Layer 2 of a small transformer language model trained on English Wikipedia (12 layers, counted from 0, width 64).
A neuron's activation on a vector x is SiLU(gate . x) times (in . x), where the dot is the dot product.

Input weights of the MLP neurons that the questions are about. A number n stands for (n - 500) times 0.0042.
n5 gate: 575,523,308,241,245,484,472,352,322,539,614,512,522,602,519,465,549,558,412,448,565,322,392,439,367,402,346,521,398,293,457,373,390,600,621,577,365,260,504,353,695,334,662,461,656,435,371,387,285,479,568,376,566,782,551,330,273,551,335,506,207,459,664,561
n19 gate: 226,341,590,615,445,443,624,439,548,569,680,397,537,609,464,427,569,507,427,642,533,426,283,576,420,758,469,524,512,405,637,348,492,605,646,687,452,428,651,239,339,568,402,587,491,327,579,489,507,470,693,497,556,438,316,647,427,474,500,544,662,484,583,562
n30 gate: 738,328,589,427,618,446,485,532,581,464,290,362,375,712,542,709,643,430,516,567,613,367,488,415,556,310,476,269,617,484,532,445,469,404,378,411,548,338,461,607,502,201,403,488,484,549,470,448,475,586,357,337,419,564,375,257,448,406,151,574,493,364,647,611
n34 gate: 535,598,516,439,269,491,349,456,384,446,656,280,511,495,492,428,550,318,359,219,617,686,519,578,620,452,450,538,526,221,521,559,697,715,519,425,486,235,404,320,407,541,491,583,522,535,440,567,482,440,460,439,581,537,327,375,629,380,463,447,589,382,567,475
n37 gate: 546,429,347,645,625,465,737,683,402,665,456,654,436,320,606,470,489,372,482,404,586,625,451,461,362,469,530,343,559,647,154,616,554,506,635,597,578,423,485,716,439,400,470,575,531,309,458,681,635,528,430,555,527,576,482,379,637,584,551,556,441,343,392,540
n38 gate: 582,465,633,504,436,445,356,424,399,452,727,524,533,442,517,368,588,398,557,255,600,481,326,508,183,496,377,259,562,443,168,449,547,551,461,460,464,471,571,602,505,486,495,364,603,241,474,425,530,423,390,673,488,417,338,467,459,355,433,594,389,536,465,366
n45 gate: 316,691,567,537,473,587,670,441,562,292,626,451,460,468,672,562,463,472,452,320,574,503,309,785,400,373,605,322,552,416,541,580,592,573,462,604,503,452,520,628,789,370,455,516,602,331,490,632,526,561,409,684,679,641,515,424,769,412,551,805,551,560,634,454
n46 gate: 599,227,429,368,625,380,530,592,364,441,302,182,577,451,290,445,401,549,437,442,423,427,474,541,368,376,582,629,462,542,433,378,233,395,479,663,515,720,496,456,110,453,473,501,468,401,266,617,661,463,403,511,406,542,486,507,620,565,366,356,533,231,423,566
n51 gate: 309,430,511,490,360,617,514,487,458,473,598,572,522,360,527,511,433,567,448,346,619,539,448,493,587,503,532,520,342,427,230,495,571,575,635,583,539,430,424,449,539,645,571,518,345,430,472,630,413,633,482,685,562,674,581,642,529,289,758,650,508,545,541,362
n57 gate: 336,833,592,580,627,579,400,670,350,422,567,544,633,571,472,578,549,458,461,336,406,351,577,437,501,493,395,632,531,365,566,530,567,548,621,414,498,644,509,399,759,576,576,543,442,607,400,505,152,728,583,525,564,596,493,231,580,455,312,260,496,660,629,595
n58 gate: 255,510,511,615,443,293,379,427,584,498,488,519,636,528,532,710,554,440,576,210,402,573,147,394,537,605,552,335,659,539,285,438,454,590,493,481,354,533,566,374,447,593,520,380,397,513,532,646,451,514,552,514,403,420,382,241,387,631,439,593,389,428,443,500
n61 gate: 389,578,436,574,389,632,370,219,851,493,589,495,589,526,641,195,644,463,440,357,655,486,417,452,590,699,459,503,386,534,454,394,639,465,423,555,659,353,577,481,537,610,417,658,458,390,772,594,400,472,561,469,655,459,610,631,534,674,616,640,380,564,819,549
n64 gate: 555,575,508,353,543,644,575,497,602,456,346,471,465,538,594,342,493,662,603,541,734,609,644,556,516,573,464,499,465,522,809,367,626,637,438,404,556,519,430,632,585,800,568,504,219,580,771,462,539,594,399,643,508,451,493,413,472,444,576,637,471,540,401,454
n88 gate: 581,574,502,414,311,373,395,706,380,656,436,496,586,335,418,410,469,526,647,660,634,200,575,640,644,383,601,669,444,246,705,412,574,532,419,472,517,575,492,443,590,462,621,493,582,783,434,519,430,511,557,602,539,366,770,353,577,554,603,625,662,530,694,562
n91 gate: 534,378,464,522,768,412,879,495,757,523,743,473,772,501,651,676,658,670,556,727,590,382,632,607,395,428,500,645,756,423,728,566,527,580,473,506,280,522,514,558,696,350,759,484,502,693,392,489,592,626,410,601,554,543,477,362,457,520,488,608,437,524,520,692
n105 gate: 590,347,465,430,456,541,549,387,456,619,640,552,442,492,645,609,496,556,302,230,487,571,504,375,586,454,386,360,674,445,589,518,463,498,443,461,597,418,429,281,277,519,426,476,703,477,517,401,465,434,367,363,397,372,432,457,411,475,675,399,401,235,673,577
n109 gate: 557,654,505,451,342,531,589,569,521,334,384,482,466,627,439,382,828,498,623,527,422,675,581,433,398,534,470,391,682,386,523,522,587,585,360,562,533,324,451,539,480,367,446,589,274,419,400,734,334,639,530,426,463,517,676,607,418,369,344,496,251,453,441,329
n114 gate: 466,507,517,361,505,669,730,472,429,505,515,446,391,513,618,430,565,366,334,562,666,561,638,500,474,665,495,758,723,429,580,303,816,398,573,619,245,637,556,471,594,465,627,482,614,443,598,576,525,685,568,635,511,459,638,695,392,493,598,572,676,665,561,426
n131 gate: 488,325,343,488,540,552,496,144,644,657,538,188,542,315,597,439,504,588,600,724,654,506,585,533,280,327,593,577,499,634,455,363,595,618,591,478,586,373,553,634,457,504,561,445,524,504,585,528,615,612,588,469,600,363,383,492,441,436,624,440,289,495,628,652
n150 gate: 612,610,283,426,307,490,618,551,457,611,733,255,283,593,223,295,379,727,497,319,503,667,493,659,610,513,542,384,618,533,468,434,566,595,408,544,486,463,420,483,619,507,346,552,226,360,545,466,321,407,450,385,485,466,382,626,419,185,480,434,382,394,581,320
n151 gate: 612,729,383,737,525,716,410,532,482,527,462,628,338,509,732,362,736,776,288,590,425,517,542,699,537,582,265,478,455,568,519,542,381,336,362,598,373,529,400,383,524,576,514,523,477,535,308,332,700,592,543,459,433,370,511,623,436,424,617,733,563,301,459,474
n172 gate: 475,658,544,514,656,581,550,232,463,242,809,447,634,504,541,280,196,420,409,246,555,502,305,319,448,491,514,703,361,469,647,701,442,415,601,396,604,246,542,408,216,626,397,402,311,348,276,392,295,318,392,551,482,417,564,338,492,433,561,673,427,437,584,402
n182 gate: 498,548,393,453,480,427,492,316,264,436,331,682,499,357,310,334,485,392,472,494,771,682,646,451,461,458,308,669,570,428,615,626,476,491,556,650,418,334,345,480,436,652,433,296,306,360,411,385,441,471,246,511,601,579,527,491,400,497,470,363,494,292,656,519
n188 gate: 393,633,387,447,447,454,555,481,558,227,460,348,534,562,430,755,442,586,399,103,519,426,312,439,532,415,588,359,417,356,505,370,494,428,392,436,592,407,384,271,476,211,540,478,526,443,561,459,590,208,431,408,512,642,240,440,588,672,442,679,497,411,605,471
n189 gate: 577,446,535,509,543,337,412,492,542,611,699,506,539,461,470,341,517,383,624,556,690,438,473,448,595,560,497,402,613,607,690,543,268,398,514,724,730,316,500,636,662,551,652,730,673,430,469,554,564,350,517,537,647,548,505,578,495,493,601,499,274,540,598,655
n5 in: 555,533,274,404,588,289,551,321,353,429,419,201,558,506,339,586,477,484,554,495,502,430,328,425,666,326,233,517,611,491,176,176,560,363,268,525,585,510,531,606,675,296,808,615,648,579,308,417,320,542,330,387,605,623,612,404,541,365,423,799,569,437,537,608
n19 in: 467,495,593,637,493,667,166,657,299,276,612,366,572,401,515,407,441,386,399,504,512,512,506,503,341,370,559,357,555,533,531,371,708,248,424,425,405,435,598,597,672,357,415,499,571,564,592,562,489,507,489,508,387,257,443,495,461,559,756,609,689,620,375,247
n30 in: 642,297,560,473,802,471,595,512,620,459,330,294,492,681,626,771,613,615,365,596,609,366,499,426,489,441,417,28,512,419,449,410,392,482,433,372,403,344,613,589,641,251,456,429,452,561,532,441,535,533,487,385,458,649,378,307,422,440,278,618,466,359,645,557
n34 in: 461,436,448,427,535,520,494,554,623,536,451,458,631,479,441,520,491,376,604,650,547,584,434,563,694,396,453,671,461,418,645,496,491,691,467,399,517,626,554,601,579,507,364,500,361,409,594,641,415,599,428,400,537,475,565,394,291,515,352,478,470,173,487,437
n37 in: 474,630,649,670,411,415,464,434,284,375,563,331,559,751,426,625,721,654,349,609,372,528,442,563,493,354,608,457,522,602,633,514,470,478,430,476,465,600,395,464,509,274,367,316,701,485,516,345,397,586,615,518,408,436,513,627,548,635,462,540,665,695,262,488
n38 in: 344,459,522,469,447,509,429,404,341,436,654,272,567,390,469,272,408,370,520,313,516,561,605,516,371,521,503,485,389,469,260,554,481,564,451,378,412,531,534,673,474,559,597,336,323,404,614,452,466,624,591,573,616,427,407,581,410,313,496,455,441,378,568,287
n45 in: 538,425,521,430,408,577,270,679,204,435,275,222,449,467,421,723,663,569,450,362,519,455,375,434,464,535,706,211,533,609,251,343,543,286,318,526,581,715,358,525,580,251,624,453,435,416,400,385,459,576,435,563,404,601,425,361,440,395,412,462,450,371,208,290
n46 in: 670,271,425,658,632,497,561,487,667,670,616,575,607,193,426,652,480,352,505,180,291,507,383,510,395,545,252,454,704,411,562,606,381,401,486,787,453,590,502,404,374,483,691,453,496,455,520,391,352,514,323,539,453,478,688,475,594,567,379,702,714,610,248,524
n51 in: 419,550,606,559,346,518,280,328,450,429,700,508,430,253,615,455,379,400,204,755,470,553,454,632,370,333,459,431,367,533,612,464,377,471,406,583,375,547,344,351,487,561,617,529,490,419,392,499,489,550,401,536,388,480,581,500,327,521,490,880,407,529,362,569
n57 in: 764,531,436,403,582,549,653,425,553,283,640,643,542,548,625,594,477,322,656,261,616,373,350,665,434,621,405,571,410,628,329,309,577,647,533,580,520,461,225,292,581,509,508,571,394,349,575,599,616,578,569,639,581,600,665,713,651,663,432,602,271,394,317,538
n58 in: 445,488,429,336,337,306,377,568,502,464,578,160,474,453,476,479,483,613,596,506,378,549,565,638,446,665,592,59,431,616,419,463,440,645,512,335,459,332,395,377,563,225,427,476,425,341,352,454,264,296,447,751,419,396,359,260,438,592,483,693,387,501,355,291
n61 in: 477,430,563,332,548,576,540,636,392,521,548,446,634,479,592,684,514,470,407,628,503,462,476,638,367,505,622,414,550,522,631,423,499,287,611,323,640,612,120,482,574,695,462,371,388,604,285,534,474,527,325,518,490,542,405,265,589,275,261,395,535,497,472,439
n64 in: 549,534,356,372,527,547,514,312,532,406,278,401,243,564,602,514,453,657,423,498,607,345,595,618,426,416,529,503,550,681,525,444,413,541,415,549,680,382,514,466,560,465,494,690,314,565,638,644,324,680,594,843,288,590,613,601,721,320,542,451,636,398,356,548
n88 in: 449,300,228,550,326,627,256,663,457,297,608,352,609,406,414,456,749,556,358,608,403,392,419,739,419,599,679,451,564,644,351,558,379,318,132,300,754,435,404,289,295,599,606,571,141,220,493,485,420,594,195,566,473,457,514,560,422,673,611,482,403,404,547,247
n91 in: 502,213,559,537,633,399,758,613,702,735,713,344,563,485,618,473,539,621,472,769,475,513,551,433,467,487,487,551,491,447,689,466,524,699,490,393,307,534,588,668,599,403,372,515,247,656,376,554,645,441,539,449,607,608,367,446,653,426,609,537,455,429,744,897
n105 in: 498,413,502,391,286,343,529,517,368,435,579,496,514,765,697,391,592,409,618,695,442,383,310,427,456,650,297,435,508,518,214,425,644,473,225,501,433,652,697,318,256,559,528,610,503,523,448,638,433,672,579,629,451,447,517,382,478,454,631,664,554,702,555,603
n109 in: 374,432,534,433,427,421,567,606,408,454,428,427,434,612,352,610,563,663,690,518,526,387,368,429,342,447,635,413,389,381,336,299,413,525,474,461,331,354,700,586,321,464,396,614,541,447,453,556,495,280,552,528,367,685,337,498,398,443,525,577,433,455,564,346
n114 in: 589,153,526,607,454,483,465,562,295,553,407,427,448,519,576,602,358,494,397,543,331,505,572,438,588,356,410,544,664,562,528,210,586,570,713,646,523,775,357,680,466,332,499,555,575,264,491,607,611,520,453,402,542,499,508,664,264,449,412,536,893,486,492,484
n131 in: 566,734,477,478,671,410,259,446,764,661,698,415,340,561,489,669,461,580,531,301,636,556,425,461,599,518,760,183,521,488,477,577,718,461,505,627,529,328,440,139,674,377,284,457,641,680,626,630,459,475,435,760,508,397,268,571,720,480,402,545,604,470,409,601
n150 in: 521,607,327,427,442,452,553,575,540,385,646,325,306,525,35,270,439,552,464,353,419,605,456,529,514,334,462,436,723,544,453,344,521,600,495,573,391,606,452,370,537,463,292,483,405,310,415,595,312,330,317,491,412,469,325,493,372,297,578,465,286,346,346,201
n151 in: 556,622,834,655,554,742,416,363,543,386,562,531,590,507,698,698,605,345,468,255,458,534,639,558,685,673,474,211,529,645,445,481,403,576,117,558,515,527,307,571,667,471,441,687,430,520,493,501,715,370,345,427,282,682,487,719,688,421,476,274,568,71,357,366
n172 in: 638,477,448,575,685,508,589,335,979,426,672,292,699,486,505,307,376,593,375,422,522,492,368,401,586,431,546,535,389,194,632,602,349,367,448,352,605,384,671,466,459,701,431,426,410,475,316,581,488,247,360,538,532,505,592,317,467,387,543,576,403,566,604,544
n182 in: 346,348,624,529,490,695,393,474,255,353,381,443,512,420,275,382,750,339,512,612,361,330,493,399,354,525,555,605,623,642,565,425,236,440,690,495,311,379,498,624,561,512,597,405,523,515,635,197,624,463,473,572,453,418,742,621,546,534,500,525,422,467,446,701
n188 in: 524,365,451,549,299,248,602,642,506,496,558,456,515,603,371,547,560,533,531,164,344,328,517,523,602,512,682,729,442,415,503,530,439,393,359,476,609,528,531,308,491,497,481,370,625,616,617,510,473,227,392,660,532,553,488,527,455,485,757,773,499,597,590,285
n189 in: 404,449,579,604,380,544,426,399,375,515,588,613,521,446,539,533,443,472,348,798,611,593,304,573,499,416,368,446,601,640,546,626,304,444,499,713,623,263,545,558,732,312,620,562,643,462,414,419,606,527,653,515,610,627,502,462,589,690,488,538,239,653,565,619

Each question shows a token from some text and the vector x that enters the MLP there. A number n stands for (n - 500) times 0.016.

", ": 561,597,477,353,523,403,431,530,495,555,459,495,575,413,546,771,433,432,367,602,460,581,376,524,456,484,484,424,536,504,367,476,484,508,499,461,640,496,549,648,606,608,381,431,533,425,479,589,474,424,496,462,367,455,469,620,587,524,538,462,622,467,442,431
The three highest activations, in order: n37, n45, n58

"new ": 509,472,504,407,421,483,420,471,493,564,508,537,592,463,437,790,511,460,622,654,361,519,441,414,534,474,492,427,421,617,511,503,553,516,448,460,511,423,603,499,601,599,501,481,411,448,595,530,566,540,491,436,367,452,387,624,598,551,594,311,566,518,342,425
Which neuron lights up most? n131

"3 ": 368,422,501,445,462,561,587,620,433,501,453,483,552,368,527,741,460,510,556,527,465,561,564,326,435,606,516,490,455,460,460,525,589,485,418,440,479,483,631,504,638,538,401,589,483,416,488,497,441,333,454,481,548,492,568,587,630,482,534,506,471,529,447,522
Which neuron lights up most? n45

"\n\n": 445,564,446,373,485,539,604,464,463,496,540,626,540,457,476,593,435,466,435,598,515,516,403,510,510,519,751,530,439,420,526,463,458,430,596,396,560,441,553,581,641,615,366,501,557,474,494,539,589,496,346,449,419,471,525,674,561,453,374,535,538,412,475,341
Which neuron lights up most? n172

"ve": 556,527,472,385,508,584,537,409,495,488,523,593,572,608,578,455,509,503,503,536,437,413,585,566,506,540,422,353,549,546,495,472,401,486,353,312,471,397,591,408,430,501,396,430,562,582,417,364,506,419,478,360,382,527,675,617,658,617,588,452,510,490,505,605
Which neuron lights up most? n151

"3": 409,393,639,404,554,516,505,514,454,459,534,488,579,546,606,629,580,512,498,550,330,477,521,456,436,499,510,418,479,464,516,614,596,559,458,400,528,427,599,459,764,616,400,467,521,580,479,358,535,389,420,417,435,590,569,514,536,578,514,588,455,604,491,564
Which neuron lights up most? n91

"- ": 506,548,580,410,421,555,589,407,589,573,412,405,500,458,515,642,443,488,565,554,500,440,389,439,516,484,524,470,514,482,451,611,527,430,523,409,689,420,504,501,593,691,354,584,497,449,500,467,529,515,418,559,459,432,503,587,490,531,439,453,523,554,505,413
The two highest activations, in order: n61, n172

"\n": 326,511,593,351,473,503,502,563,492,607,454,654,448,413,515,596,411,503,379,523,453,551,447,516,486,550,674,548,486,479,465,457,392,497,489,352,616,520,454,601,685,691,429,550,530,498,469,583,471,499,361,496,407,515,561,601,542,406,432,597,524,471,476,313
Which neuron fires most, and how strongly? n51, at about 65

"|---|---|---|---|": 514,447,482,397,500,448,519,619,526,479,418,516,467,555,544,605,440,447,561,642,508,585,530,551,353,540,468,468,498,511,549,524,426,466,448,457,534,294,482,576,556,563,486,533,488,488,468,414,522,424,594,458,618,354,558,714,512,365,368,515,574,633,380,374
Which neuron fires most, and how strongly? n109, at about 16

"8 ": 429,412,491,393,464,577,608,663,479,592,452,398,574,407,551,783,448,491,569,538,486,611,495,315,462,619,538,467,447,443,469,588,556,466,362,452,447,465,582,464,563,485,327,544,500,463,473,533,488,334,482,511,502,450,522,639,613,462,502,508,440,430,499,500
The three highest activations, in order: n109, n188, n58

"200": 435,570,701,425,481,514,557,460,479,529,395,546,586,481,545,509,551,431,502,577,333,419,426,422,404,476,594,324,431,579,522,456,509,595,424,422,463,638,559,447,475,612,582,464,543,453,481,479,546,422,263,412,530,518,567,749,612,561,422,446,534,673,474,512
Which neuron fires most, and how strongly? n46, at about 3.7

"that ": 502,523,328,469,510,392,389,543,440,480,446,534,590,434,433,735,465,447,497,579,423,550,484,510,388,458,596,466,446,571,493,517,478,489,440,486,445,417,579,586,629,678,422,559,590,511,554,582,521,421,521,466,299,504,439,641,594,480,488,399,580,565,422,517
Which neuron fires most, and how strongly? n37, at about 5.9

"(": 378,538,565,390,516,508,533,496,532,390,547,407,579,415,583,712,445,504,489,589,381,477,416,392,472,528,468,443,497,442,423,452,540,497,504,591,640,412,462,582,679,591,494,532,388,486,389,522,533,389,506,576,281,480,524,662,530,391,541,545,596,604,443,484
Which neuron fires most, and how strongly? n51, at about 56

"Lawrence ": 564,464,558,323,432,392,589,626,554,488,543,483,597,593,588,646,506,499,557,441,411,662,553,452,484,440,503,535,399,321,409,490,596,590,413,422,427,525,481,444,648,610,346,611,358,471,524,520,421,501,385,396,399,481,576,714,545,510,485,393,588,490,543,428
Which neuron fires most, and how strongly? n34, at about 63

"30": 482,467,569,388,531,612,443,581,418,472,471,475,615,575,518,597,560,409,412,399,360,478,592,325,470,476,488,380,435,522,524,583,442,579,482,446,615,458,664,459,691,543,463,461,583,594,547,463,544,413,382,439,391,564,391,731,578,622,427,577,490,616,496,584
Which neuron fires most, and how strongly? n188, at about 54

"century": 483,583,558,372,512,489,429,564,480,530,558,504,535,526,532,580,578,444,381,569,382,549,453,527,434,519,530,487,452,476,462,519,482,510,424,295,586,389,555,517,627,568,390,451,594,537,441,481,664,491,461,426,438,499,490,555,530,585,445,375,620,592,427,567
Which neuron lights up most? n30

"==": 413,549,498,339,401,503,482,401,547,535,519,446,488,562,602,540,377,355,525,558,461,500,542,593,378,671,495,556,542,521,485,451,463,541,488,358,472,332,599,512,654,562,508,545,444,446,519,440,611,613,402,588,557,471,490,701,555,371,493,436,628,572,399,430
The three highest activations, in order: n64, n38, n19

"| ": 436,434,496,382,532,528,562,605,451,603,391,553,517,532,446,616,429,442,488,623,416,542,474,413,418,450,523,507,601,456,474,476,543,554,432,518,630,387,588,498,746,555,463,571,478,444,546,419,576,435,507,606,442,435,546,608,509,498,363,514,496,600,601,502
The three highest activations, in order: n189, n30, n114

". ": 415,627,479,426,538,471,578,434,425,486,523,509,543,518,455,691,490,508,426,573,360,574,439,570,510,543,654,475,521,447,439,507,502,399,461,375,517,416,584,591,640,566,296,547,564,423,498,565,518,554,401,419,343,510,420,582,586,500,462,492,571,564,515,497
The three highest activations, in order: n45, n30, n37

"-": 440,625,503,397,438,516,410,371,483,674,435,450,603,416,373,580,489,384,659,584,525,465,535,464,448,618,480,547,467,539,313,538,496,561,402,457,542,475,636,509,559,479,474,426,485,503,415,474,602,423,586,498,366,420,569,710,539,545,512,523,452,556,319,487
Which neuron lights up most? n38

"Long ": 506,525,376,440,406,474,441,440,485,593,551,611,602,573,573,689,567,430,697,450,448,563,452,441,550,463,540,533,459,415,408,456,531,575,408,502,418,450,420,364,671,628,306,526,503,567,561,461,472,452,520,491,440,575,513,676,708,491,469,351,639,416,386,461
The three highest activations, in order: n57, n34, n188

"burg ": 459,475,504,339,491,412,598,565,518,615,571,532,594,489,594,758,531,437,456,603,390,598,381,480,520,524,638,462,437,327,366,542,550,499,462,470,433,399,583,422,487,557,415,614,440,538,560,516,458,455,507,343,294,448,494,631,612,516,595,372,577,452,569,467
Which neuron fires most, and how strongly? n105, at about 46

"eutenant ": 495,493,504,523,525,451,427,557,351,522,667,501,518,446,532,726,582,450,522,662,369,536,461,448,569,464,532,362,414,515,422,504,586,587,434,499,487,451,603,508,601,434,385,647,447,427,508,552,566,438,601,510,290,432,501,804,434,525,483,369,628,378,500,383
Which neuron fires most, and how strongly? n19, at about 72

"the ": 465,506,462,407,427,413,453,496,531,591,484,544,693,478,272,787,565,497,476,529,465,507,425,454,479,543,484,476,472,525,510,583,570,475,433,478,423,435,521,471,641,657,434,536,496,362,483,483,604,503,431,479,408,428,457,632,695,505,553,488,593,462,516,445
Which neuron lights up most? n188

")": 353,389,505,398,586,529,445,509,511,574,508,614,502,569,519,489,398,543,452,578,531,569,298,408,370,467,529,403,554,423,513,585,485,459,393,443,515,432,543,470,414,703,442,515,478,514,505,440,509,523,491,448,419,534,731,616,547,528,532,567,609,556,454,494
Which neuron fires most, and how strongly? n172, at about 50

"|": 354,408,403,374,479,431,515,496,486,504,409,589,526,590,509,607,446,427,460,493,353,582,436,494,418,498,482,444,516,501,491,522,515,423,355,406,523,495,535,467,528,671,398,667,505,468,510,480,500,515,519,564,586,432,591,727,550,489,454,539,610,582,486,441
The two highest activations, in order: n114, n19

"by ": 527,597,369,438,429,373,530,483,546,470,553,581,673,483,420,754,462,579,504,475,416,610,448,519,537,442,472,385,402,538,544,532,521,518,417,429,513,418,646,540,632,636,324,595,514,438,446,452,523,503,411,527,430,462,496,680,552,527,483,378,464,531,408,460
The three highest activations, in order: n150, n58, n109

"Not": 507,615,537,616,563,467,573,555,548,467,430,591,398,413,503,569,447,472,510,499,307,549,492,441,546,546,380,459,434,375,511,544,533,485,366,378,454,494,523,658,528,752,524,379,422,540,504,335,575,543,414,476,474,494,529,697,415,491,412,527,676,486,430,522
Which neuron fires most, and how strongly? n151, at about 120

"The ": 463,464,392,421,473,368,496,538,560,583,375,502,676,473,253,642,532,501,521,615,443,542,410,485,407,548,500,508,484,536,514,466,571,531,586,404,403,418,554,588,699,646,504,566,505,371,537,481,636,543,404,480,363,438,391,649,606,577,567,452,521,471,514,456
The three highest activations, in order: n182, n91, n19

"th ": 425,476,531,384,488,447,494,529,511,642,549,419,678,435,451,812,456,420,619,629,472,413,427,459,518,585,588,534,442,452,469,416,520,491,380,457,458,469,580,471,630,561,347,614,567,481,519,508,582,454,453,443,399,418,426,708,675,539,555,454,465,528,503,360
The two highest activations, in order: n19, n188

"\n  ": 442,519,499,450,464,520,463,547,488,563,458,484,530,386,521,650,502,555,440,553,453,425,427,547,485,641,576,462,470,363,585,376,461,547,390,383,564,553,554,555,585,749,488,616,461,348,496,535,469,469,329,509,504,481,566,590,580,410,557,575,493,515,466,404
Which neuron fires most, and how strongly? n88, at about 77

"aw": 605,444,532,374,515,546,431,541,532,474,528,614,610,522,556,416,497,687,511,448,388,450,512,357,471,492,429,487,361,510,452,623,333,437,380,624,552,566,618,378,486,649,396,602,531,452,432,230,568,427,462,360,462,455,574,650,629,577,554,478,528,545,451,412
Which neuron lights up most? n151

"mer": 484,531,341,543,550,549,496,501,576,614,529,561,478,455,507,488,558,452,485,451,471,594,518,524,495,399,488,453,469,539,463,519,504,473,367,372,586,511,535,527,579,614,486,536,550,563,376,343,574,465,423,494,283,455,533,757,510,415,660,327,590,461,431,436
Which neuron lights up most? n151

"D": 410,557,393,387,475,524,459,414,473,519,522,595,627,581,541,746,561,561,520,481,218,522,444,464,576,541,436,612,565,450,361,483,524,563,391,409,546,357,430,538,571,494,448,424,638,560,550,308,457,578,371,402,519,580,444,713,531,524,543,628,557,482,544,549
Which neuron lights up most? n5

"local ": 501,504,552,334,457,391,361,563,467,457,676,555,522,457,478,869,582,419,507,656,344,529,404,369,603,460,585,517,393,609,472,534,491,437,436,511,562,436,607,474,707,557,497,518,445,438,478,420,581,530,497,454,363,465,474,681,594,574,580,316,587,471,369,445
Which neuron lights up most? n189

"is ": 537,486,475,414,510,424,510,537,576,560,472,391,575,394,533,604,479,560,447,619,403,571,575,498,469,686,601,433,476,515,458,396,526,516,557,478,506,406,635,535,606,626,388,476,480,428,583,456,621,455,482,447,350,547,572,574,481,480,486,387,462,613,541,415
Which neuron lights up most? n61

"Group ": 410,496,509,511,422,482,447,568,501,467,567,531,618,506,567,711,477,414,545,530,380,570,627,361,394,573,539,479,543,497,343,448,613,629,448,468,498,360,510,415,616,609,551,528,542,492,526,486,379,452,530,470,385,437,693,762,493,608,418,420,539,446,464,526
Which neuron lights up most? n57

"Round ": 351,572,468,549,511,483,605,490,468,451,423,565,750,502,546,651,390,377,451,494,416,439,625,406,509,571,542,534,445,442,496,443,569,630,402,382,452,477,530,486,556,605,569,587,575,550,527,445,393,543,559,515,417,445,648,747,553,508,362,426,432,473,423,463
Which neuron lights up most? n57

"with ": 512,553,390,344,330,430,532,518,563,466,515,547,675,459,406,773,469,549,420,502,474,609,411,595,514,525,523,455,457,628,501,511,484,504,362,410,547,429,568,537,529,614,330,547,497,513,548,423,554,437,424,500,407,515,496,664,526,506,492,419,471,544,425,475
The three highest activations, in order: n188, n150, n58

"John ": 504,547,486,378,470,370,574,559,534,421,557,514,592,578,513,716,517,554,480,481,330,625,524,531,546,527,378,548,479,369,404,518,618,532,503,382,496,497,445,543,682,588,327,636,442,474,499,543,424,529,411,447,398,566,451,675,451,560,441,377,583,569,438,365
The three highest activations, in order: n150, n57, n34